Layer 10 of a small transformer language model trained on English Wikipedia (13 layers, counted from 0, width 96).
A neuron's activation on a vector x is SiLU(gate . x) times (in . x), where the dot is the dot product.

Input weights of the MLP neurons that the questions are about. A number n stands for (n - 500) times 0.001.
n21 gate: 473 381 479 616 487 686 635 521 340 488 270 254 434 578 675 587 625 739 558 690 397 299 448 633 319 375 603 374 574 300 536 292 593 626 412 176 564 403 387 330 450 410 549 514 509 386 518 259 467 438 539 573 526 471 756 518 641 303 787 661 383 594 548 421 477 468 309 517 687 323 587 525 318 659 630 413 583 511 398 583 597 500 385 351 416 531 430 530 589 193 536 172 421 407 550 236
n64 gate: 555 589 538 469 596 363 622 392 311 254 557 818 409 25 687 537 436 462 363 188 629 609 451 352 347 651 309 546 478 727 470 538 481 536 344 512 338 495 468 364 400 525 477 389 608 423 303 420 418 597 518 712 371 608 698 536 425 451 424 375 442 684 469 615 635 361 492 417 460 361 613 495 256 386 564 466 267 444 520 451 443 381 463 440 586 623 399 590 561 400 554 460 738 172 686 456
n76 gate: 471 618 510 536 435 573 717 548 524 549 445 514 582 494 444 172 662 527 595 496 711 396 605 366 546 494 473 434 437 523 404 389 516 558 584 225 399 419 305 354 634 580 379 388 427 193 585 692 176 405 277 548 478 385 588 270 565 490 669 643 504 465 606 606 675 731 514 612 292 374 457 331 436 597 602 509 691 199 447 509 397 335 714 593 549 750 334 646 270 392 630 455 527 431 574 174
n82 gate: 655 506 519 449 337 465 403 596 371 762 454 430 492 303 431 330 467 508 536 512 482 464 275 487 143 820 458 625 444 499 346 462 589 552 384 543 704 408 607 354 348 310 467 378 630 395 607 335 529 416 539 530 340 438 560 121 604 380 602 496 666 730 382 408 320 195 501 358 461 760 497 535 285 452 587 415 583 281 505 505 633 418 738 646 357 666 552 328 367 462 438 332 445 421 685 449
n95 gate: 390 388 604 362 552 675 528 348 481 385 551 137 528 526 346 529 467 669 493 234 400 566 487 556 483 536 436 509 416 498 415 571 391 549 756 511 473 571 634 391 325 396 687 205 271 574 612 574 695 404 448 517 172 438 526 371 607 264 276 525 549 588 548 510 296 657 400 434 285 636 550 277 418 705 476 476 508 671 363 547 614 182 321 385 365 450 532 787 574 513 586 865 608 162 441 501
n104 gate: 723 480 547 293 563 514 189 459 284 404 484 259 519 502 854 57 582 513 416 470 472 541 677 525 404 781 421 619 314 359 354 546 366 267 593 532 294 357 442 533 572 500 209 313 419 642 643 631 489 593 498 516 401 412 632 268 526 535 702 504 470 523 756 514 667 366 723 458 396 543 371 418 579 797 750 475 418 491 639 579 547 624 583 524 491 672 615 556 321 582 488 803 598 311 401 604
n141 gate: 259 391 692 282 230 495 563 576 514 339 318 544 505 494 496 414 766 462 739 416 478 586 548 384 524 682 433 427 486 610 529 458 541 372 572 300 574 646 273 770 589 685 246 689 113 427 548 542 238 669 840 454 350 493 391 814 401 306 659 356 492 504 348 431 618 376 517 463 476 520 546 485 494 659 353 499 189 498 834 521 415 485 347 428 593 421 452 472 566 495 758 512 540 556 623 603
n189 gate: 422 313 448 653 873 697 453 731 400 377 568 380 559 411 666 406 545 673 562 528 596 523 595 426 215 722 262 575 418 573 412 524 611 562 384 370 651 575 392 388 546 586 630 379 452 526 565 587 518 645 519 705 437 581 630 476 648 410 732 348 488 643 641 466 507 483 309 409 718 310 580 597 498 512 607 476 523 568 436 826 647 371 446 259 597 699 483 515 474 707 502 474 532 396 482 465
n191 gate: 514 666 342 473 497 316 656 322 422 455 641 546 498 382 636 537 371 332 496 174 438 315 334 694 470 562 662 487 581 555 538 549 603 320 236 203 664 489 530 534 638 433 521 438 620 544 521 351 402 521 403 466 411 671 610 346 339 352 447 542 559 260 380 576 501 565 542 614 413 627 605 558 564 517 563 412 327 503 630 458 708 555 566 360 623 426 356 403 477 748 634 543 562 423 343 754
n21 in: 374 556 533 487 567 505 541 242 377 402 353 529 282 484 404 394 685 650 494 647 439 368 655 515 404 596 611 438 624 111 300 622 768 658 363 428 558 448 503 466 564 424 627 332 318 517 652 458 369 530 509 354 437 641 459 490 617 601 514 472 510 602 562 455 266 348 459 506 544 484 623 659 379 666 758 131 424 526 546 610 425 482 506 531 476 356 339 383 370 489 722 298 645 485 443 404
n64 in: 385 635 552 658 439 497 670 518 465 217 666 377 632 646 472 533 284 352 760 582 527 464 76 395 395 284 602 684 565 417 539 454 549 552 354 512 471 514 444 374 723 468 261 576 634 554 536 368 597 387 559 244 268 560 326 589 487 443 536 270 510 299 887 609 507 271 642 491 293 499 602 543 584 452 623 426 475 448 348 447 582 652 605 616 632 600 485 469 544 461 414 541 711 515 460 738
n76 in: 409 424 418 627 424 633 511 457 463 651 500 393 419 585 728 463 425 519 508 494 795 494 278 350 409 572 497 676 356 300 642 391 771 555 604 766 413 578 283 542 388 512 462 361 197 578 367 560 271 317 590 508 871 634 555 400 583 541 428 685 614 545 264 643 461 503 514 158 532 636 543 577 572 406 604 552 292 457 467 516 631 533 758 771 333 486 317 522 490 452 293 612 405 418 416 647
n82 in: 287 221 466 628 537 309 555 691 575 426 515 620 490 509 580 633 628 516 485 865 545 679 822 561 659 449 526 405 442 455 521 517 597 396 507 680 450 562 383 341 430 698 701 244 314 583 632 494 276 451 446 535 474 717 701 630 714 455 487 566 777 646 651 536 490 473 628 515 452 386 770 524 482 406 494 639 484 337 292 673 349 573 347 378 650 639 636 548 457 450 397 597 524 524 689 691
n95 in: 532 315 467 419 937 407 569 455 370 291 438 443 318 481 398 648 541 492 768 705 749 420 622 533 548 441 642 528 566 608 613 511 600 417 589 332 434 567 520 536 566 510 586 386 553 483 388 712 453 519 515 724 438 372 360 457 494 382 448 822 546 277 542 240 538 205 490 615 509 527 446 434 443 470 272 498 512 409 379 639 746 702 304 520 669 631 361 468 617 391 536 388 537 781 197 595
n104 in: 512 428 397 563 113 543 657 474 545 387 516 453 625 625 861 564 184 620 525 479 588 254 552 480 678 480 429 443 412 174 667 468 629 431 631 555 522 172 538 561 596 417 620 362 421 592 482 601 344 459 530 708 686 419 760 412 471 385 391 401 301 824 729 292 219 440 534 647 312 701 504 483 340 650 440 474 517 850 375 294 502 490 524 438 354 236 635 295 543 481 464 573 594 499 524 466
n141 in: 532 411 303 458 476 599 415 881 639 531 684 438 396 399 535 666 725 408 462 225 366 492 462 556 311 331 631 338 558 544 396 442 633 563 787 395 266 588 310 601 663 560 583 225 525 494 261 612 425 691 254 736 699 479 627 271 537 727 374 545 240 613 266 624 438 492 474 591 724 555 470 520 561 612 213 391 567 739 585 320 523 624 513 545 400 659 464 322 552 506 477 743 300 565 820 652
n189 in: 489 485 596 513 690 329 477 589 615 689 548 736 602 500 616 577 503 402 457 284 493 657 485 871 354 550 501 500 473 583 671 360 282 471 425 419 532 647 385 457 399 547 486 429 902 401 482 524 576 386 474 405 292 454 605 697 473 361 612 391 722 377 263 604 540 439 230 501 296 545 629 386 505 695 504 534 666 648 316 435 546 539 652 505 646 620 474 468 686 718 400 666 560 654 540 362
n191 in: 276 400 706 502 341 448 531 495 560 473 534 547 477 449 404 433 578 467 848 694 368 490 336 372 543 595 570 507 543 585 411 444 271 636 412 379 405 345 652 683 473 377 598 556 594 626 446 704 514 529 435 74 535 349 676 557 411 623 546 596 512 524 762 456 513 619 645 594 440 501 432 601 562 429 240 583 452 698 646 545 457 461 258 578 557 764 533 736 711 362 370 561 644 658 477 291

Each question shows a token from some text and the vector x that enters the MLP there. A number n stands for (n - 500) times 0.017.

"r": 549 429 571 467 488 458 473 543 444 534 471 581 545 474 536 393 552 642 470 552 493 433 546 487 655 489 427 498 571 542 437 480 603 621 442 641 568 397 441 469 481 552 512 462 295 604 419 613 421 400 449 446 299 515 563 278 469 440 623 390 659 529 361 476 699 528 470 500 520 545 646 373 545 479 429 551 608 619 449 520 396 248 421 372 612 571 424 482 417 537 461 615 534 524 539 447
The two highest activations, in order: n189, n82

"-": 525 428 465 477 422 620 468 609 497 432 485 507 613 418 678 581 667 456 452 615 638 458 555 557 537 635 502 670 526 509 590 506 484 454 463 343 482 481 613 480 617 620 495 478 550 443 628 519 552 457 602 396 502 437 610 570 575 611 528 602 589 423 522 461 354 493 638 430 698 587 437 554 443 554 474 512 447 528 483 528 316 651 535 465 396 512 552 435 371 497 326 596 431 497 324 566
The neuron with the highest activation: n104

" the": 410 569 458 443 647 468 648 478 570 520 421 459 495 588 606 814 513 546 579 517 550 659 529 588 560 593 413 542 648 647 471 458 464 499 413 476 452 434 478 487 484 554 435 580 760 485 469 499 521 456 381 606 596 529 486 478 443 457 483 476 455 479 442 507 502 434 795 472 464 539 443 379 469 431 375 566 660 526 578 407 534 548 550 550 577 527 475 292 516 456 456 537 528 608 498 568
Which neuron fires most, and how strongly? n21, at about 1.1

"m": 419 564 451 650 269 628 569 408 468 435 401 652 506 449 400 472 472 506 418 521 599 523 540 578 607 530 503 438 520 431 599 355 443 643 459 629 507 341 367 503 482 628 490 535 533 567 359 512 544 603 431 597 519 495 358 518 426 444 521 778 500 442 531 550 580 540 457 612 439 485 657 459 476 525 533 547 452 529 479 285 528 566 443 420 381 461 625 464 591 640 469 450 555 385 460 503
The neuron with the highest activation: n95

"ary": 420 372 442 530 410 465 470 506 558 448 443 581 433 456 452 724 534 729 422 525 532 647 526 625 491 569 482 486 569 292 407 457 494 482 594 610 542 524 500 617 536 533 419 584 395 438 469 491 616 651 724 337 432 432 396 530 509 433 464 412 424 405 573 409 327 586 553 503 591 590 365 501 669 355 411 470 434 637 484 517 540 563 499 447 467 398 489 402 365 590 480 479 415 359 492 491
Which neuron fires most, and how strongly? n189, at about 0.66

" C": 543 494 607 417 657 541 375 515 469 465 530 629 619 457 458 525 494 443 495 498 493 417 466 394 590 533 522 582 556 399 581 395 457 487 517 395 418 447 433 463 485 644 610 486 531 490 431 468 434 447 433 537 566 610 506 419 594 543 442 404 384 565 281 506 409 540 392 541 449 502 466 535 491 598 480 731 574 472 511 452 410 766 470 488 558 493 500 380 422 597 461 429 346 516 376 586
Which neuron fires most, and how strongly? n64, at about 0.57

",": 578 565 447 407 580 490 556 654 493 491 544 424 624 573 402 295 511 541 667 339 472 537 568 797 555 526 506 593 480 568 626 515 556 460 489 477 562 415 420 412 565 512 504 511 609 525 444 479 609 641 460 447 614 442 473 568 581 539 318 459 503 394 335 480 527 572 524 395 425 616 354 517 491 429 524 470 565 508 458 470 443 589 476 547 517 553 548 490 574 415 366 556 331 433 466 511
The two highest activations, in order: n21, n82

"as": 347 681 501 607 534 487 447 370 431 418 564 353 557 736 556 467 483 593 548 635 533 454 469 486 473 486 414 533 487 519 610 450 398 410 615 553 644 471 555 600 572 528 611 576 445 440 503 470 508 495 500 476 458 583 434 337 427 418 520 385 317 563 530 492 530 512 495 399 440 653 401 574 680 457 638 477 664 559 589 449 410 517 480 476 502 422 502 333 533 536 341 534 603 742 393 588
Which neuron fires most, and how strongly? n104, at about 3.5

"4": 470 401 471 427 520 404 424 448 595 501 492 477 472 447 649 562 533 613 443 539 557 476 432 809 413 515 502 550 580 648 588 554 496 418 497 498 512 393 535 491 495 472 506 500 480 500 348 464 547 587 397 619 466 485 600 419 531 355 444 440 473 518 434 623 526 413 427 438 640 471 419 482 505 503 507 515 717 561 371 528 638 574 463 354 594 514 595 357 571 621 440 466 277 580 429 514
The neuron with the highest activation: n189

"ate": 471 321 434 473 472 407 373 519 559 451 611 537 458 507 525 772 545 501 573 584 619 570 467 704 380 607 567 459 556 447 566 414 551 448 598 497 697 576 543 616 446 551 429 561 485 530 441 587 565 561 518 393 379 515 370 592 539 551 415 389 526 402 516 555 513 698 596 525 562 530 501 424 639 391 609 422 469 558 534 575 669 472 423 427 399 507 540 470 400 722 461 490 451 419 460 503
The two highest activations, in order: n189, n104

"qu": 511 580 455 470 581 460 330 425 467 371 368 336 599 422 583 626 430 341 425 564 392 556 448 524 605 445 481 483 619 726 623 453 592 482 297 530 512 548 496 433 335 472 554 501 472 493 391 578 466 492 455 404 466 479 339 485 419 634 447 352 518 460 445 466 536 449 574 550 447 588 446 311 528 596 473 452 379 698 604 406 612 539 495 527 529 538 421 546 405 415 499 609 570 423 526 523
The neuron with the highest activation: n64

"y": 389 412 369 580 445 501 495 357 454 383 523 570 507 579 565 519 425 553 475 504 609 563 445 509 562 494 603 493 461 516 597 474 496 634 461 367 442 417 464 398 415 774 486 381 585 605 457 528 419 503 603 610 352 607 404 563 456 441 566 511 438 509 490 431 532 586 546 526 600 562 341 514 610 384 589 384 450 529 457 529 556 389 472 553 559 380 533 454 562 512 671 490 541 553 479 473
The neuron with the highest activation: n64

"c": 479 478 493 474 599 585 457 661 432 540 612 631 568 529 538 385 745 456 450 316 651 495 493 431 590 422 486 487 493 556 611 437 573 422 367 515 734 508 409 444 436 455 589 449 532 489 409 391 534 365 583 495 520 471 363 448 423 566 440 480 403 582 395 529 447 478 413 542 541 532 423 548 456 608 335 579 406 408 410 355 480 566 399 377 478 533 483 334 536 614 432 558 504 414 597 647
The neuron with the highest activation: n141

"ic": 477 506 416 620 452 495 308 499 489 416 536 546 462 632 471 657 460 508 510 691 574 577 523 543 378 416 480 501 474 549 636 358 568 594 307 486 518 327 487 402 386 617 529 574 525 479 405 473 534 571 622 457 610 668 501 576 605 458 495 600 439 511 537 324 471 365 492 520 518 495 534 507 607 469 531 427 545 475 493 591 382 408 664 376 553 568 466 545 579 546 563 306 600 329 539 516
The neuron with the highest activation: n21

"ut": 404 372 320 516 515 585 446 433 481 555 436 465 605 635 401 553 454 429 554 545 444 522 383 405 751 465 308 574 410 606 527 417 300 557 498 553 582 407 553 503 492 486 584 591 529 495 430 483 531 517 459 401 493 616 335 393 514 638 543 513 719 526 679 520 320 605 511 460 615 555 471 572 566 416 451 572 405 480 396 466 502 411 445 613 524 555 468 497 693 599 592 407 552 446 481 408
The three highest activations, in order: n141, n21, n189

"es": 492 437 473 546 473 414 449 548 455 438 469 444 478 604 552 346 576 576 379 462 666 431 283 522 505 392 516 322 510 633 391 495 629 537 362 447 499 646 449 444 486 585 426 560 543 499 534 632 575 700 638 493 432 435 422 442 378 598 235 507 513 595 335 570 505 481 612 497 437 446 552 538 354 443 568 476 575 589 555 428 295 440 415 437 519 544 511 470 506 431 537 652 441 474 476 585
Which neuron fires most, and how strongly? n141, at about 5.4

"l": 564 369 465 525 357 494 612 503 465 493 662 524 514 444 591 544 580 529 414 424 514 444 406 573 549 587 507 518 774 404 463 399 547 638 585 571 420 525 529 537 376 555 402 427 643 539 341 542 647 498 427 416 503 586 445 567 570 530 429 543 464 496 462 773 454 574 536 512 576 509 576 449 464 394 476 517 522 300 483 489 433 445 517 634 368 442 605 421 441 588 540 422 533 360 738 565
The neuron with the highest activation: n64

"ial": 413 441 449 617 363 468 496 596 491 444 444 555 411 512 606 824 486 478 538 456 530 571 531 538 360 527 438 483 533 632 580 429 572 500 487 481 558 435 534 628 491 633 529 578 450 465 334 507 748 639 436 478 481 484 542 571 477 610 508 356 420 504 645 533 439 527 650 447 437 558 385 421 489 343 429 477 451 668 432 532 458 437 501 598 565 330 416 515 373 531 461 488 530 428 433 371
The two highest activations, in order: n64, n21

"en": 476 457 352 521 443 549 471 440 499 654 508 611 455 497 402 756 490 317 575 601 675 555 650 461 481 431 537 281 539 618 496 513 351 580 415 496 511 471 546 487 408 574 449 573 459 473 403 340 620 590 466 475 445 511 387 392 604 500 536 446 391 426 550 420 372 429 624 437 543 411 570 531 615 433 709 414 600 559 519 560 571 433 473 459 540 456 574 497 611 668 473 603 506 598 404 353
Which neuron fires most, and how strongly? n76, at about 0.5

"9": 503 471 405 539 446 389 501 558 586 360 505 443 534 520 460 576 447 524 481 410 511 459 501 806 499 386 548 474 570 609 517 510 471 523 489 566 527 472 558 530 522 592 491 544 489 389 460 462 589 520 549 516 453 434 512 482 406 571 543 379 369 437 446 569 516 466 403 586 537 483 383 547 458 437 565 415 792 497 370 614 561 739 562 514 398 491 448 496 513 542 379 532 376 628 539 472
The neuron with the highest activation: n76

" th": 403 574 387 487 368 571 490 455 474 451 416 530 556 440 678 576 536 364 460 512 551 451 581 532 495 473 592 599 541 527 426 438 583 566 585 420 540 496 422 557 502 519 580 400 408 450 461 608 512 409 142 672 587 485 432 623 360 440 708 588 606 490 518 583 513 512 625 415 516 509 447 536 603 406 487 596 695 492 506 564 586 595 556 557 386 327 485 329 530 489 503 648 499 558 462 510
Which neuron fires most, and how strongly? n76, at about 6.1

" ": 500 595 408 418 475 410 502 463 533 479 472 469 461 559 644 461 513 440 487 471 608 463 442 475 570 612 527 576 544 403 450 522 558 613 532 701 377 477 472 409 502 475 524 374 441 458 457 465 420 425 433 489 406 553 581 442 594 647 483 522 579 506 433 551 328 535 537 459 529 627 532 481 450 168 613 694 445 467 427 456 507 746 552 451 471 607 435 479 509 568 384 511 544 472 400 537
The neuron with the highest activation: n82

"in": 424 514 267 551 407 486 462 424 497 502 457 542 516 652 605 688 476 546 557 535 535 425 627 592 492 544 413 404 495 767 490 497 526 652 470 428 556 389 444 543 427 717 502 411 460 463 395 521 640 563 543 552 418 478 574 447 534 484 562 390 422 522 559 649 369 470 495 426 494 551 527 447 581 431 647 507 622 489 457 598 465 441 374 432 480 505 611 385 563 491 500 422 434 341 432 489
The neuron with the highest activation: n76

" ex": 446 419 673 603 404 318 398 418 540 427 410 428 573 572 430 529 496 505 511 550 522 558 725 500 417 598 442 570 517 414 551 519 675 526 531 507 555 477 590 427 458 667 408 491 517 627 658 503 519 637 410 362 475 531 502 380 524 631 538 610 375 499 400 527 452 530 532 362 590 418 386 448 554 550 377 474 557 691 534 586 416 465 363 513 358 513 373 391 454 557 539 544 482 635 505 475
The neuron with the highest activation: n141

" A": 542 681 614 456 384 376 615 344 484 553 560 703 568 594 592 519 610 434 515 475 496 682 361 515 596 568 565 488 702 593 542 505 462 515 472 469 478 464 467 540 504 686 531 375 582 531 424 586 485 451 468 519 546 576 465 485 445 556 471 519 483 536 365 521 476 542 643 389 393 529 457 558 534 470 447 468 420 529 525 516 500 793 398 461 439 588 537 500 473 599 505 508 451 453 482 592
The three highest activations, in order: n191, n141, n64

"\n": 430 349 558 429 469 501 486 421 432 593 459 463 397 565 570 605 633 449 544 566 459 503 407 394 483 499 614 479 616 618 464 618 460 434 619 565 498 547 496 363 573 402 505 400 670 442 425 557 419 457 366 432 445 405 519 523 627 711 442 598 510 466 278 509 369 563 413 413 547 602 459 560 472 407 565 609 529 486 477 420 511 692 521 504 431 537 599 389 652 587 423 416 544 628 422 500
The neuron with the highest activation: n104

"o": 438 417 584 464 499 529 381 677 497 411 543 599 350 599 564 549 445 496 527 464 445 504 658 543 531 455 331 521 687 585 384 537 430 473 543 561 453 576 418 551 370 636 559 669 423 474 410 577 565 539 517 387 511 492 501 620 598 591 511 380 472 437 393 521 386 476 618 512 511 593 542 492 559 458 396 519 799 519 545 574 463 540 637 536 461 565 456 457 476 454 490 453 597 715 495 540
Which neuron fires most, and how strongly? n141, at about 4.5

" 1": 482 460 365 495 388 645 390 481 539 469 492 375 464 463 406 343 547 451 559 509 581 441 484 750 588 339 531 616 439 500 590 534 640 425 407 569 438 462 534 544 471 531 653 623 524 540 536 546 448 467 587 618 503 481 520 564 516 551 578 548 489 459 329 523 413 687 498 501 597 429 586 628 572 440 551 436 551 546 444 604 430 744 535 505 677 516 576 514 400 541 516 523 478 634 566 496
The neuron with the highest activation: n104

" 3": 504 583 475 438 513 597 438 464 608 473 400 410 467 520 407 488 545 442 510 477 542 521 546 780 438 150 508 564 493 518 630 501 519 485 554 521 371 506 431 502 493 541 559 508 536 512 599 420 560 456 535 597 421 610 538 531 605 584 501 534 497 498 361 521 500 538 506 568 599 543 480 548 561 402 529 543 687 555 411 649 511 655 566 623 648 482 549 471 490 403 499 573 438 673 541 515
The neuron with the highest activation: n191